Layer 8 of a small transformer language model trained on English Wikipedia (13 layers, counted from 0, width 128).
A neuron adds its activation times its output weights to the MLP's output. To switch it off is to set its activation to zero at one token and run the rest of the model.
A neuron's activation on a vector x is GELU(weights . x), where the dot is the dot product.

Input weights of the MLP neurons that the questions are about. A number n stands for n times 0.0044.
n4: 40 34 -9 35 -10 1 -8 16 -16 -16 13 -33 12 -11 -5 -31 -82 38 21 -9 0 29 6 -49 -22 1 -9 2 3 -27 -26 18 -16 8 -6 -1 -23 -6 5 -4 24 7 4 5 -11 43 -5 -9 -34 20 -16 -30 -62 -34 -6 -5 -27 6 -3 -42 -14 -64 31 19 33 -6 2 31 -10 -28 5 -11 27 50 34 -8 7 7 -1 2 33 -10 -22 -33 -8 -41 -13 25 18 11 61 -21 -16 20 27 -11 -7 28 12 -53 11 -8 25 -5 38 68 -35 50 -2 -25 -3 -26 33 16 12 -29 10 44 9 12 -4 6 -34 -24 27 27 -35 15
n28: -10 -38 -17 42 46 11 58 -10 25 16 -21 4 -10 -23 16 18 27 -48 -25 15 75 60 16 -22 -3 -21 -39 -2 14 -1 -11 12 6 -11 5 2 -22 3 -11 21 -13 -1 -18 12 32 -23 -8 19 -46 62 5 3 5 -34 13 -36 -18 -24 -9 28 12 64 -15 -17 39 -43 13 -6 -55 -10 -22 -25 28 31 -37 37 -5 -33 20 15 9 -58 7 -10 24 8 7 -14 -26 5 -51 -34 3 5 9 7 -13 -7 44 2 -2 66 4 -28 -7 -54 19 6 -54 13 -34 0 -10 -22 7 16 -14 -8 -18 21 18 36 26 -10 35 35 5 -27
n139: -44 19 -22 4 -25 -41 -25 36 1 6 39 24 -13 -9 2 -21 -52 -31 2 14 -4 -1 22 3 -38 11 0 -22 -8 19 18 6 -24 19 6 15 -44 1 -8 31 13 22 3 7 -15 40 -20 -18 10 10 -3 -40 16 31 8 -12 -7 -53 3 -26 22 -21 -11 13 -11 -2 50 -8 -30 -34 32 2 26 5 -24 1 23 48 25 -10 -15 -42 2 9 -1 -16 6 57 -1 35 -15 6 74 -20 -41 -11 -25 17 15 16 -2 -17 10 23 -25 -12 -46 18 33 -25 49 -27 46 -22 -27 -1 -16 -3 -42 52 15 35 21 26 -2 4 12 3
n180: 42 -12 19 18 -17 20 -7 11 25 6 16 13 18 -41 -22 18 -6 13 -1 -14 -22 -28 -8 -23 1 -20 7 66 -14 -13 -14 -8 22 -6 -15 4 16 35 8 -3 -7 -8 13 -30 -38 -7 -22 29 5 -28 6 -38 -5 -1 -2 21 5 -15 -30 6 5 54 -14 8 1 1 39 51 -41 29 -27 24 71 7 -32 24 -17 -20 -54 43 11 23 -50 36 -4 -5 69 7 -29 -11 -9 -32 18 -33 9 11 -20 -28 31 -15 28 15 -17 -17 34 16 -9 25 44 -4 13 -20 -31 2 -20 4 11 -34 -9 -3 -31 -4 -34 -17 60 0 6 -15
n204: 32 -24 -13 43 18 6 23 34 6 -13 -40 55 -19 55 -30 31 3 -13 3 -2 -1 -18 7 -12 21 -3 -4 56 -42 24 47 -5 48 -21 8 26 21 26 -29 -12 29 15 16 -6 -10 -2 -25 -29 34 40 -36 -9 39 -8 37 25 39 -19 -31 8 -10 -24 -5 20 37 -43 21 -40 2 9 6 -25 16 14 -35 21 -18 -37 22 5 3 -6 -50 9 -28 71 -39 -8 -32 19 -15 -46 16 -17 -67 34 -19 28 -2 12 13 -8 -18 16 6 17 -11 20 -29 2 1 7 -16 13 -13 33 -42 21 5 -15 16 21 -47 20 -1 -26 -26 22
n278: 23 23 -1 23 -28 -43 -17 26 -15 16 -7 -5 12 -13 -23 -27 -16 1 25 22 45 -15 -38 22 -5 -52 -10 -29 30 11 12 -4 -8 -12 24 20 -5 -28 19 -5 22 42 37 -41 -18 -1 61 -10 -15 6 30 41 4 -13 17 -24 -10 8 -10 41 22 -13 -21 -14 38 36 -18 -16 37 3 26 -30 -31 -43 19 27 -29 23 14 -15 3 21 -14 -35 11 -27 -31 28 -74 15 -8 -3 -18 15 14 -45 -22 26 12 -36 14 -30 -4 -8 2 17 14 -34 -11 -14 -17 -20 -37 12 19 32 -29 28 15 33 -10 -7 29 -17 -15 11 40 10
n297: 55 -9 -17 12 15 20 -1 -25 9 -18 -31 40 -7 -34 -15 47 -2 -32 -6 -6 -10 -23 -19 66 28 11 11 -16 -3 18 36 -39 -27 34 -18 -9 11 50 0 -15 1 39 4 -32 -3 -40 22 -13 -13 -11 15 -13 -26 -2 29 2 21 -16 -27 47 -41 -5 5 10 50 23 -9 -23 -1 26 22 20 -43 -32 12 -12 36 -6 38 -56 -10 5 -16 -16 4 5 -26 15 11 -22 -11 -1 22 -7 17 24 19 -32 -28 26 -27 -13 -17 7 13 42 -12 2 -13 -39 6 11 -11 11 -52 -3 -15 -10 33 -13 33 29 -14 3 13 -3 1 -30
n303: -53 -38 -32 17 15 -9 54 12 5 -31 14 -20 11 6 -9 39 -10 23 47 32 -26 -36 9 -3 11 -4 -28 30 -12 0 -12 -12 8 63 -11 -10 -11 -9 12 56 -15 17 8 23 -15 10 -10 9 -4 -28 9 -44 7 -20 7 23 -2 36 44 0 -13 40 12 -10 22 -16 22 -18 -39 -50 -12 -23 27 -5 -6 36 19 13 2 -41 -1 -11 20 -6 0 9 38 4 -14 -60 42 -1 -2 -15 -7 -29 -28 20 -33 -21 -8 3 -57 -36 25 15 -10 42 8 11 -7 40 -4 -6 -39 -17 -17 -14 29 2 18 74 18 -13 21 -12 25 -23
n316: 53 14 -14 9 -48 -1 26 18 -11 -49 25 0 -17 -24 0 -35 -26 -27 -34 -18 17 -16 15 -40 -19 21 -18 22 39 -2 -3 36 -18 -22 2 9 -32 15 14 7 -12 53 12 -48 -21 -28 -32 29 -31 -37 39 25 2 -14 -22 19 -63 -11 -20 7 5 21 -50 3 -28 -37 21 21 -7 -8 -24 -32 23 3 -9 14 43 32 -11 13 -2 -1 -2 30 50 27 7 -8 -17 -19 -8 -19 6 -2 -9 -38 16 -3 -5 -16 -27 32 0 52 -11 -58 61 -10 37 -32 47 -7 30 34 -51 -6 -15 9 16 -23 34 5 40 -9 -7 48 -5 -29
n338: 22 8 41 -33 -1 12 25 -27 -9 1 41 -46 47 -41 18 -73 30 -41 -18 3 17 -49 23 -16 -4 -15 1 12 -14 1 -6 -23 -11 35 -3 -6 -42 4 20 -5 -8 -23 -12 2 -25 -3 14 41 -25 -6 -26 21 -17 13 -16 31 -3 23 32 14 4 3 20 -8 9 -19 -39 20 19 6 -42 10 25 19 -4 -8 -7 -18 22 19 -2 -17 10 -22 14 -31 31 14 -29 47 -4 -14 -7 1 1 10 8 11 -24 3 19 21 -46 -26 -26 21 -57 -20 32 -33 7 -30 10 -7 -32 48 6 -3 10 -4 17 -10 20 32 33 11 18 -18
n458: -2 -28 8 -21 2 -56 10 61 -1 40 -30 47 5 -14 -4 9 44 8 -12 11 0 -14 -5 -5 23 2 22 3 -9 11 57 43 -8 -36 -23 -19 -11 26 -8 -11 -30 -29 3 -4 -28 27 3 13 11 7 -12 -39 32 11 -46 -35 2 -32 -23 7 -28 -23 15 -12 -5 18 -49 -2 -33 23 -14 -15 -15 26 -24 2 3 0 25 -2 10 -23 -20 42 32 28 -7 25 -34 -2 49 16 -64 57 44 14 -36 7 -25 -57 59 10 7 10 -4 4 -19 4 6 -2 17 -14 -27 5 -6 -11 -15 55 2 -10 2 30 35 -38 11 -26 13 -18
n471: -24 33 42 0 -21 -9 -13 -13 6 -2 32 24 35 15 4 20 13 -47 -1 21 -41 -31 -6 -18 -9 -32 -11 -20 -7 6 22 -21 -8 -35 73 2 5 10 10 11 22 0 16 -9 28 -25 25 20 -16 6 -6 0 -9 -4 11 -15 -18 6 -12 3 12 7 4 9 -8 -16 -6 -18 19 11 -13 -4 -25 48 -1 10 41 -55 -42 -22 -5 -4 6 41 4 -18 -18 17 -48 51 -17 39 17 -10 -24 -33 -5 -36 47 5 50 17 -4 4 -49 22 -21 34 -36 43 6 -17 7 53 17 -29 4 13 4 4 -21 -1 5 20 -38 -8 -1 -11
n472: 12 51 18 30 -14 -5 -57 20 -12 -4 41 14 26 -20 12 12 -19 -58 45 7 -83 28 16 -5 -4 -24 19 -19 -12 -28 18 -11 48 -46 -9 -24 -7 -25 65 25 -38 44 -1 2 -23 -23 -12 9 -19 -45 -20 5 -32 -9 -40 -19 34 0 33 -10 -18 19 29 -18 -7 -21 -22 -9 -10 -5 -23 19 20 -6 15 34 -51 25 10 -34 -29 -4 -3 53 -10 23 -17 8 -5 6 -20 -13 35 13 -1 18 6 52 -26 -20 -2 6 53 26 -34 3 13 -17 29 4 16 7 9 -22 18 -2 1 93 -34 -17 17 30 -18 41 -43 33 -5 -11

Output weights of the MLP neurons that the questions are about. A number n stands for n times 0.008.
n4: -21 -38 26 -4 13 13 -4 18 13 7 10 -10 -1 -3 19 5 46 0 -25 2 -24 39 -5 16 -12 -18 64 24 -31 -14 -5 -11 -1 17 16 -45 30 -21 4 -7 -1 -33 38 -55 -4 26 -40 -2 -3 12 -12 11 3 7 -9 -16 -26 52 -8 -39 2 -1 -13 -32 -15 21 -7 -14 -14 6 -4 23 -12 33 -29 -28 -5 -8 -25 -28 -1 35 44 -20 24 20 -10 -20 18 1 -22 28 -29 -3 27 1 20 -21 37 -15 -6 -13 -31 -36 28 -29 -25 21 -11 13 16 -27 10 19 16 3 27 -19 15 -17 21 22 50 10 -38 -14 4 22
n28: -34 3 -29 16 8 -16 15 30 -30 -7 -16 -6 -5 -6 -38 10 4 11 -18 1 -12 -19 -19 16 31 21 11 9 -27 -40 0 1 -25 48 -22 -28 16 -10 39 12 -3 7 5 1 -7 27 18 -29 13 -9 -7 -55 -27 30 -14 37 -28 20 45 -23 -3 -19 42 -3 -45 33 -5 -29 -25 -15 -4 21 14 -27 -4 -16 -15 22 -23 -10 -21 55 -24 -30 -6 69 -30 17 18 32 1 -12 -1 -6 -9 -15 -1 49 -9 -2 -6 -15 -6 13 -8 36 -29 22 -13 7 35 -1 28 -23 -39 42 12 -3 7 15 9 3 2 17 13 37 -3 -36
n139: 1 -12 -33 23 34 3 18 19 3 22 -10 -11 -42 -2 -24 21 -14 0 12 -5 46 -46 -50 21 -30 23 25 -13 -8 -30 -8 -50 -6 -1 -12 29 8 -2 20 -5 10 31 -4 -9 -29 5 -34 -37 29 15 -15 3 -18 -7 13 12 8 -7 33 5 14 -30 -7 32 36 5 -45 -30 -17 -5 -24 5 -8 16 -13 -24 28 2 -46 -15 -13 -13 26 7 39 -1 23 20 6 -6 -19 -16 -18 8 -4 25 0 -4 -18 -14 2 23 -10 -25 12 -9 -16 36 -8 18 39 6 60 11 0 6 53 14 19 7 -16 -24 3 -22 13 14 8 -12
n180: -7 21 6 -28 9 27 -9 -25 5 16 2 -4 -13 -31 -5 8 -39 -20 32 -35 -7 -8 20 35 6 -10 -2 -6 -10 30 11 5 -26 -15 1 -13 -6 -16 51 -19 -11 -9 -5 -11 36 -23 28 7 2 -22 8 29 4 -1 17 13 -25 26 12 8 -6 -46 -94 1 28 4 3 -8 20 10 -5 -13 -35 16 -28 -26 27 -10 -6 -5 -12 -17 22 17 9 27 -9 5 9 -4 -1 4 -5 55 -16 10 18 -4 -27 -2 10 45 -3 -24 -19 -10 26 7 -20 16 -18 2 15 26 10 5 -29 20 -36 19 9 3 2 0 -20 -1 -16 37
n204: 13 17 7 15 -8 -12 -23 -13 -11 -54 21 14 -10 -15 7 -15 48 2 4 -56 26 3 -1 -4 -4 31 25 -11 23 2 2 14 -3 -19 29 21 -35 27 40 19 -23 -8 9 -6 39 3 8 -6 -29 -16 17 -10 -21 -11 -31 -18 -31 -20 35 11 10 4 46 -8 -26 30 4 -22 -23 -2 -5 24 21 12 16 4 -9 -13 -40 2 -11 15 -46 7 -17 -10 2 24 -9 -35 25 -23 -18 -4 -42 24 12 0 -15 25 7 -2 -47 26 -64 -26 9 -30 18 -34 1 22 47 5 16 14 3 -30 -2 -10 53 -10 35 -36 -16 4 54 39
n278: 20 -4 10 -6 34 40 -49 -33 17 -13 10 14 -15 17 6 31 -31 17 -3 18 -4 -8 22 -15 -22 2 27 -5 1 -7 0 -11 -17 37 -12 -13 4 19 9 1 1 -26 -9 -13 11 -17 -29 14 26 -33 -27 -10 -29 14 3 29 -34 -10 -16 -11 19 -47 5 -19 -38 -23 -13 -21 -1 10 24 0 17 10 -23 29 10 -7 55 23 41 -27 29 -4 39 2 3 15 23 -3 2 39 -9 -28 -10 8 -9 3 -10 27 -7 -8 -14 4 -17 10 2 10 5 1 13 -10 23 -22 1 -22 -16 7 -33 -24 14 32 1 15 -13 6 -25 5
n297: -15 33 21 11 15 -1 -5 2 1 -21 -27 -46 -1 -5 -1 -29 -5 4 -8 34 31 31 7 -55 -24 -6 0 5 3 -25 43 33 -4 -16 -2 -38 -8 23 1 -13 6 -24 1 -10 1 12 -42 12 -35 10 13 2 47 -18 -6 -5 -40 -4 1 -21 25 -1 6 1 -19 -18 -9 -28 23 -22 -34 29 10 45 -3 31 -14 20 -21 -10 -11 10 22 16 26 -2 0 2 1 10 -12 36 -4 -11 -34 -17 10 27 -9 -20 29 12 22 -17 -30 -3 5 27 26 18 2 -22 10 14 20 -13 24 21 -58 8 -19 -35 39 29 3 19 -11 -3
n303: 6 -14 -7 -3 42 49 -34 8 -20 35 -19 17 2 0 2 -25 -16 -9 -29 -19 -8 -6 39 9 18 18 54 -25 11 45 -16 -11 -55 -6 -18 -31 -11 1 -13 -20 -17 -4 -47 9 -9 12 6 -15 -14 8 18 27 -44 24 -4 20 16 14 -7 -3 34 -6 20 0 -30 -5 -24 9 -9 2 -33 24 -6 2 -5 -39 16 45 1 32 2 4 -26 2 8 14 -28 16 22 35 -7 11 -11 35 17 22 3 -31 41 15 29 -41 17 14 22 -30 -3 -14 -7 24 -34 -47 -7 -2 46 -10 -5 5 -13 7 -9 -37 -22 10 -15 16 -15 27
n316: -29 -1 -33 -13 32 17 3 -10 36 15 -2 7 -23 17 -40 24 -10 -38 16 3 34 -38 -45 21 1 1 -40 21 7 18 4 11 -7 43 -25 7 -24 -29 -22 -37 9 -16 -40 22 4 -5 51 -10 29 -32 -3 -31 -14 20 3 -26 7 18 26 31 23 -41 -8 21 -1 -4 -4 -48 17 29 27 12 24 -7 -13 31 1 0 -3 -3 7 18 -3 17 -25 5 -10 19 21 0 0 37 -14 52 -14 28 38 -35 27 8 16 18 -15 -20 -6 5 -32 32 -40 10 -31 1 5 -27 13 3 1 -10 -19 -10 -12 32 -49 -25 -9 9 -9 3
n338: -2 3 -55 15 19 -31 40 24 -7 -1 -32 13 -29 22 13 1 -2 -1 18 -21 -34 24 -5 4 -19 2 -9 -1 6 -11 15 -17 10 1 10 -3 25 4 4 -17 8 6 35 -2 32 11 -15 -16 39 -3 15 -21 36 9 -5 -11 -7 -1 -33 -16 7 -26 1 -10 -4 13 15 5 -12 -8 19 -10 -32 5 4 -11 4 -1 11 1 -3 -26 -21 -10 15 -14 -52 7 19 -16 -1 21 23 10 8 -26 -4 -25 7 -7 -32 -16 -8 4 14 -46 12 -2 18 17 1 27 43 18 -1 -15 27 -13 3 -3 -11 -1 35 -55 -18 31 32 20
n458: -27 4 -4 -2 -27 14 -35 -6 -36 51 20 -10 -10 17 -9 -17 -26 -1 -14 4 -30 2 25 -49 -49 -20 9 42 9 -12 5 -17 -23 5 12 17 30 -7 -8 32 28 9 5 -5 -5 5 -15 -37 21 -12 -21 22 -14 -16 10 -37 31 28 38 1 -6 -32 17 2 22 7 -13 -13 10 12 0 3 12 -22 3 -20 -1 41 -27 -22 -13 -7 41 19 32 29 -29 -4 3 -53 29 1 -1 0 -27 -4 1 -16 6 32 11 3 16 18 8 12 24 17 -8 -19 -1 18 33 -18 7 18 13 12 34 -12 5 12 -68 6 -13 15 -33 28
n471: 34 -45 -28 9 27 10 15 2 2 -10 -11 -16 -5 -20 -13 -3 -18 28 3 -9 16 -1 14 7 3 -6 23 10 13 7 -4 1 13 13 -53 19 18 -30 -13 -10 -23 9 -9 24 -20 58 -11 -4 33 13 -22 -3 -27 -20 -3 14 8 26 -19 2 -31 -6 34 -12 -19 9 -8 -15 13 -5 3 13 21 -25 11 -7 -2 22 5 -35 18 13 3 -30 -11 -21 -28 -16 35 -20 21 -8 -22 27 12 7 -19 37 -23 10 -11 15 15 -2 20 3 25 -17 30 -33 -32 10 -1 -15 8 -2 -14 3 3 2 14 5 -17 -32 46 -5 9 -1
n472: 13 64 -3 10 -8 22 -11 -6 -20 -6 27 -19 -11 -13 15 -44 24 10 -4 18 14 48 5 -19 -22 -32 -3 12 10 32 15 27 3 13 -20 -16 -28 -22 -2 36 9 16 -38 32 12 -41 -21 -24 17 -31 26 27 3 1 36 -20 -43 11 -26 -28 26 24 26 -28 10 -15 -17 -17 47 -7 -8 14 20 -3 -9 10 -19 16 -36 -20 13 -11 -22 -35 10 21 -8 5 -10 -5 -1 -29 42 10 63 -24 -35 -7 9 -14 3 12 8 21 2 28 59 -23 40 13 -6 -24 -4 -18 2 -9 13 -26 -2 10 -14 -10 -28 6 -30 38 1 -23

Each question names a token from some text and the token that comes next. It shows the vector x that enters the MLP there. A number n stands for n times 0.089.

Then comes g, the gradient of the next token's log-probability with respect to the MLP's output, scaled to length 1. A neuron's effect is roughly proportional to its activation times (output weights . g). A number n stands for n times 0.0034.

"| ", then "4"
x: -7 16 -1 4 15 -5 -29 -6 -14 -10 -6 -14 -2 -3 -22 -7 13 -7 16 -12 -7 11 19 5 -28 11 7 4 28 15 8 0 -2 5 3 31 9 -6 -2 16 -7 -13 11 -9 1 -9 0 16 6 28 -15 5 13 15 -9 -4 14 28 23 12 0 -4 -49 10 -13 -6 -8 -7 12 -9 -2 15 -2 -10 -20 -29 -6 -9 -10 6 19 14 17 6 -9 -8 12 -7 9 2 20 15 12 -22 6 -15 16 -13 -19 -1 4 1 -16 3 -3 16 -17 -2 -2 3 -22 14 17 9 21 10 22 -14 3 11 -18 -18 -21 13 5 0 -32 7
g: 54 -47 -34 19 -36 2 -18 -8 -14 -35 -4 -6 -26 10 -3 18 -17 -31 -5 12 -5 15 -7 -37 -4 27 3 4 17 22 47 -42 17 16 -67 33 13 -44 -26 -17 30 8 23 -18 -11 12 7 5 14 -70 -23 -29 22 53 68 50 -8 -48 1 20 -28 29 -7 -22 13 60 2 12 -15 -13 1 1 8 -19 16 -20 20 2 -8 -20 20 11 9 8 -5 -1 -6 -7 0 8 21 -53 8 27 38 4 31 -53 46 -14 8 11 -35 -15 -7 -2 -13 -24 19 0 44 -12 32 -14 -31 6 -24 -22 17 -8 42 20 -4 31 15 -21 27 -44
Which neuron, switched off, lowers the next token's probability most? n471

". ", then "For "
x: -28 7 1 -2 1 0 -19 1 2 -15 -10 -4 -21 -4 -19 -11 28 -9 7 -15 -6 -2 6 5 -1 13 12 10 -1 24 17 10 2 -19 11 -4 14 19 3 14 -7 -4 -9 4 3 -10 4 -5 -6 16 -3 1 13 -1 5 3 -2 2 3 -2 -15 -13 -59 -2 18 0 12 -3 5 12 1 -15 -4 -5 -15 1 -11 5 -1 -8 -11 -4 11 3 0 -12 39 0 -2 16 14 7 -13 17 7 -7 10 -14 -12 -11 -8 -2 -19 18 4 -3 7 9 9 -4 2 14 11 22 13 8 10 3 -3 -7 -14 4 11 14 3 6 -19 13
g: 16 17 16 -35 -32 6 -6 0 -26 -50 1 53 -70 61 -18 -3 -10 41 -24 -47 11 17 -9 -20 -5 14 2 20 16 -7 1 35 33 -36 -33 -15 -8 14 -8 35 -7 0 24 -3 7 -4 -9 19 3 13 -34 35 -34 -44 -8 -18 -2 17 46 -44 24 30 4 30 53 -2 20 -11 -66 18 -80 2 -28 11 14 -20 14 -36 -9 22 16 -5 45 -23 -4 -6 -24 9 -10 40 0 6 31 -16 11 53 -2 8 -42 -3 12 -18 15 -32 16 6 -16 -9 7 5 -17 -8 42 -1 2 -11 5 -9 18 13 -20 -40 16 21 -14 61 -26 3
Which neuron, switched off, raises the next token's probability most? n316

"her ", then "previous "
x: -1 -14 -36 9 38 1 -29 -6 -8 -11 -1 6 -6 3 -19 -1 18 -2 20 -11 9 25 10 6 -13 -28 21 -29 11 17 -9 -8 -4 7 -10 -13 8 12 -4 -6 16 -26 -1 -17 2 -28 -23 2 -8 -5 -7 6 20 8 -8 -15 9 7 23 1 3 -6 -26 -16 15 20 -7 8 28 -15 12 -24 -16 -11 -17 -36 0 -3 2 8 21 3 4 6 21 5 42 6 24 25 -2 -3 5 -2 26 -8 5 9 -11 -26 -20 -18 -17 -8 2 13 21 1 -4 -13 4 25 -27 20 21 15 25 10 19 -17 -9 -13 -3 19 19 -23 -11 23
g: 0 1 -27 11 6 3 24 23 -7 -20 -35 -15 17 -55 1 -35 -21 -19 -10 -24 36 44 10 -3 -5 26 22 54 -6 10 21 -17 -8 30 -2 29 -51 -41 9 -16 4 8 22 41 30 11 -19 -15 -7 26 4 9 -16 -45 8 -7 46 12 -26 -15 -8 19 -14 5 -39 -41 -12 -10 1 -20 4 -7 6 16 61 -25 11 -47 36 -49 -5 -1 16 -52 -1 21 13 14 -5 15 44 -8 5 -17 8 -2 -62 -28 -5 -38 13 33 -24 -5 -3 1 13 12 21 4 18 -73 -22 37 15 60 -8 36 1 -15 72 -15 21 2 -3 -42 -3 24
Which neuron, switched off, raises the next token's probability most? n278

"35 ", then "| "
x: -32 15 -15 -13 -12 2 -14 -17 12 3 -12 13 -18 5 -15 32 46 -24 10 -1 -7 35 -3 19 22 8 3 -10 13 16 5 -7 -1 11 -4 -18 -6 13 -18 4 -7 -43 -3 15 23 -38 6 6 13 8 0 14 -2 13 14 28 -3 -29 14 -35 -31 4 -12 8 -4 -11 -27 2 -2 3 32 2 -16 -5 -32 14 2 -5 -2 12 21 4 -11 32 -11 -32 1 -5 33 -20 22 15 -1 -21 -2 -10 -1 -8 -13 -22 -13 2 -7 -5 4 5 1 10 4 -18 25 -2 22 18 9 -13 7 -1 6 -2 -15 -23 -9 30 -9 11 28 22
g: -25 30 6 -59 27 -2 5 -37 -28 2 -14 -7 19 -30 -11 -17 25 -38 -6 8 48 35 -17 -9 -28 -73 12 -16 28 31 22 -13 24 19 -48 -18 28 0 -6 6 33 -1 -25 -11 2 5 -31 35 -45 76 -15 23 -8 -6 -28 7 8 47 -30 14 33 -43 -2 -15 -25 38 8 9 8 -2 14 -15 -17 -3 0 -14 -14 -13 -46 4 -4 4 -18 30 -19 -26 -8 -4 -2 3 -24 -17 14 -34 34 52 27 38 -1 -11 14 43 -10 -27 -21 15 18 4 23 15 36 27 -2 -28 8 -3 37 -49 -1 24 -19 -29 -49 23 25 58 -11 17
Which neuron, switched off, lowers the next token's probability most? n297

"\n", then "2"
x: -21 15 -9 -29 0 4 -14 -23 10 -29 -12 -29 1 -8 -10 11 20 -14 14 -13 -16 1 6 15 -23 -18 8 10 11 32 13 19 -3 14 -12 -2 8 0 18 25 18 -31 -13 17 9 1 -2 13 -7 7 -9 9 12 -19 -3 6 -15 11 -3 -2 -13 -16 -41 11 11 6 38 -4 21 2 25 -22 -11 3 -7 -5 -12 -3 -16 -13 -5 -8 -1 12 -3 -10 35 10 10 16 11 14 1 -8 18 -5 24 -13 -16 11 4 11 7 3 4 -1 -15 8 8 -3 17 21 5 6 21 5 8 -27 9 5 -29 -14 -6 14 -15 -8 -17 10
g: 57 -86 -6 7 -5 -36 1 20 -8 -22 12 -38 6 -5 14 -3 16 19 8 0 -2 -6 3 -37 -23 19 -50 36 29 -8 27 -47 7 -15 9 -10 4 -18 -9 -19 -9 22 39 3 -18 38 34 -23 -29 -2 1 -29 -19 20 1 28 -14 29 47 62 -5 56 12 -24 6 18 16 -35 -6 29 10 19 15 -31 -1 -7 20 4 22 5 2 20 12 -10 -13 13 -21 -25 -2 14 9 -77 6 45 -5 14 23 10 -28 -19 4 -16 -35 5 -36 -29 -43 -10 17 -2 8 -62 22 -10 -39 7 -22 11 2 -18 59 45 -1 48 17 -6 12 -39
Which neuron, switched off, lowers the next token's probability most? n471

"s ", then "are "
x: -11 20 -29 1 2 -2 -12 -23 9 -12 4 2 -14 -8 -16 -5 8 1 10 -24 3 9 3 1 -14 -6 2 -25 1 10 6 27 10 -4 0 9 25 9 -12 18 12 -25 16 6 -3 -19 19 -5 -2 19 2 2 16 4 -11 -6 -5 20 20 -17 -8 21 -40 28 23 -18 1 -1 11 -7 -1 -16 -4 -16 -16 0 -12 17 2 11 3 -1 20 11 -13 -19 47 19 24 -4 -8 -33 -9 -10 -8 -9 22 -7 -8 1 -15 -21 -21 -17 5 12 5 26 23 -7 12 -8 4 4 30 21 20 -20 4 -5 -11 -8 -30 14 -2 15 -19 5
g: 7 -17 -20 -15 12 -18 7 -12 -2 -20 12 16 41 11 1 -56 -21 -4 36 -12 20 -6 9 -8 29 -46 -11 -6 39 20 40 5 -31 -35 20 -28 23 -8 4 -19 14 -3 -10 -31 63 -25 24 -6 12 -41 -20 12 19 -23 34 3 2 25 -15 -32 49 -23 21 27 -7 -36 -41 -36 -3 -53 15 -37 11 -27 29 23 -3 27 -12 -26 -49 -45 22 7 10 16 3 -11 29 -4 -13 26 0 -27 26 2 24 -29 11 -38 3 66 -2 -5 -33 -24 41 -11 18 25 37 5 29 -16 0 17 13 4 -5 20 -46 52 5 -33 -20 74 -6 -24
Which neuron, switched off, lowers the next token's probability most? n180

"on", then "ents "
x: -19 32 -24 -38 -7 16 -25 3 1 2 12 14 -21 20 35 -1 -29 -9 12 8 9 33 -15 -5 10 2 42 5 -12 6 -3 5 25 -3 26 11 34 -4 -17 -5 -14 -23 2 22 8 -26 -5 -20 2 12 -3 22 13 34 4 -13 37 -14 -13 -22 6 -21 -3 4 2 -9 24 -11 14 -17 6 -17 -22 -4 -3 -5 -26 -17 -16 12 -18 -7 -6 17 -2 1 -3 15 18 -21 -6 2 -7 -3 7 11 8 -2 -18 8 -4 -5 -6 -2 6 -23 -7 28 14 45 16 -7 -5 11 29 -1 -23 -11 -10 3 -7 -10 0 -20 18 -9 -34 -3
g: 22 25 -1 25 3 -16 -26 6 8 11 -19 -12 37 -7 17 11 2 -38 36 16 25 26 -10 13 2 -12 -39 -7 24 15 15 28 34 -32 13 -54 -12 -32 18 9 9 -25 -28 -37 2 8 -36 -63 0 -20 -28 -54 -5 4 -9 -31 -35 -24 -55 11 17 -53 -34 -40 9 17 -26 -18 45 23 2 6 -11 -5 -4 38 18 -25 -30 22 -7 -6 73 10 36 -22 -10 -50 19 -7 11 9 2 7 -3 21 -30 34 -40 25 31 -1 29 33 63 39 -3 5 -14 -11 11 1 -37 -16 52 16 22 27 8 49 1 -5 10 -3 13 5 -21 -30
Which neuron, switched off, raises the next token's probability most? n204

"No ", then "Pre"
x: -23 13 -17 4 11 -19 -28 -30 4 -8 -21 -2 -21 14 -11 -15 13 22 11 -10 12 13 8 19 -3 14 12 -12 19 15 3 23 -28 4 -16 1 2 -13 2 51 9 -29 -3 -18 -2 -31 13 14 -6 -17 1 29 -13 4 -1 -15 33 7 19 -4 -21 6 -25 -13 3 -1 -17 18 9 -11 22 27 3 -16 -11 -30 0 27 -24 3 13 -2 -8 5 -1 -9 29 24 7 1 9 10 -19 -2 13 -27 12 -11 -23 6 16 -35 2 15 14 4 23 -21 -9 7 1 2 11 -3 11 -5 7 -10 24 4 -17 -48 2 17 2 -2 -14 16
g: 2 18 29 -21 35 30 34 8 -12 1 6 38 64 12 24 -10 14 27 -11 32 3 4 4 26 -34 12 -5 -1 -31 -16 0 -39 -17 2 50 15 1 -12 37 0 20 11 -7 -38 -35 -28 -35 -25 -4 -5 19 -12 -24 31 -10 -33 -28 25 -61 65 9 -21 -26 -2 6 4 -28 12 18 -18 9 46 -39 -11 26 17 -5 3 42 -18 -45 -3 -19 -26 29 -3 18 -53 15 23 -48 45 38 27 -21 -17 -21 -35 20 27 -24 -18 7 -5 -20 -20 -12 60 -42 -8 -11 9 -34 -23 12 15 -20 57 0 -21 -18 -41 -5 -16 19 26 1 13
Which neuron, switched off, lowers the next token's probability most? n278

"7", then ","
x: 20 10 -27 25 -9 11 -30 12 -3 -10 7 2 -10 -2 -29 -13 13 -24 27 -12 6 44 24 18 -5 27 1 22 23 20 2 20 6 15 -13 -5 11 0 16 16 5 -23 -10 -25 13 -24 11 0 15 -21 3 -3 4 24 -16 7 32 -7 45 0 -6 12 -23 -8 -23 -21 18 8 9 13 12 7 4 -14 -19 -53 -6 6 2 3 -3 16 -4 -6 7 -10 11 -7 -4 12 16 6 -8 -16 11 -34 14 -14 -27 -16 -2 10 -17 -15 38 16 9 -9 5 -3 -8 14 4 -14 -14 4 -5 -23 1 13 -27 -34 -13 -6 -1 -5 -12 -5
g: -9 -29 -28 22 10 6 -35 44 -32 4 -32 -6 8 14 14 -21 39 14 -1 -27 12 -24 -3 -9 -7 -17 49 -18 -37 -33 10 30 1 -7 -60 -10 6 13 -6 9 11 4 44 3 30 48 -18 -18 20 -26 -7 -18 12 0 -6 -37 15 -13 -19 -14 27 -11 8 -21 25 -6 26 49 -35 30 4 -33 60 63 -21 -52 50 7 -5 -12 -34 4 59 -16 22 1 -39 11 -26 -47 30 -28 8 -32 3 -2 -10 -12 -1 -13 5 -6 -30 24 4 -33 -26 8 38 34 8 68 -16 19 -12 -47 -2 -20 31 55 -4 -5 -14 33 7 -5 -16 5
Which neuron, switched off, raises the next token's probability most? n180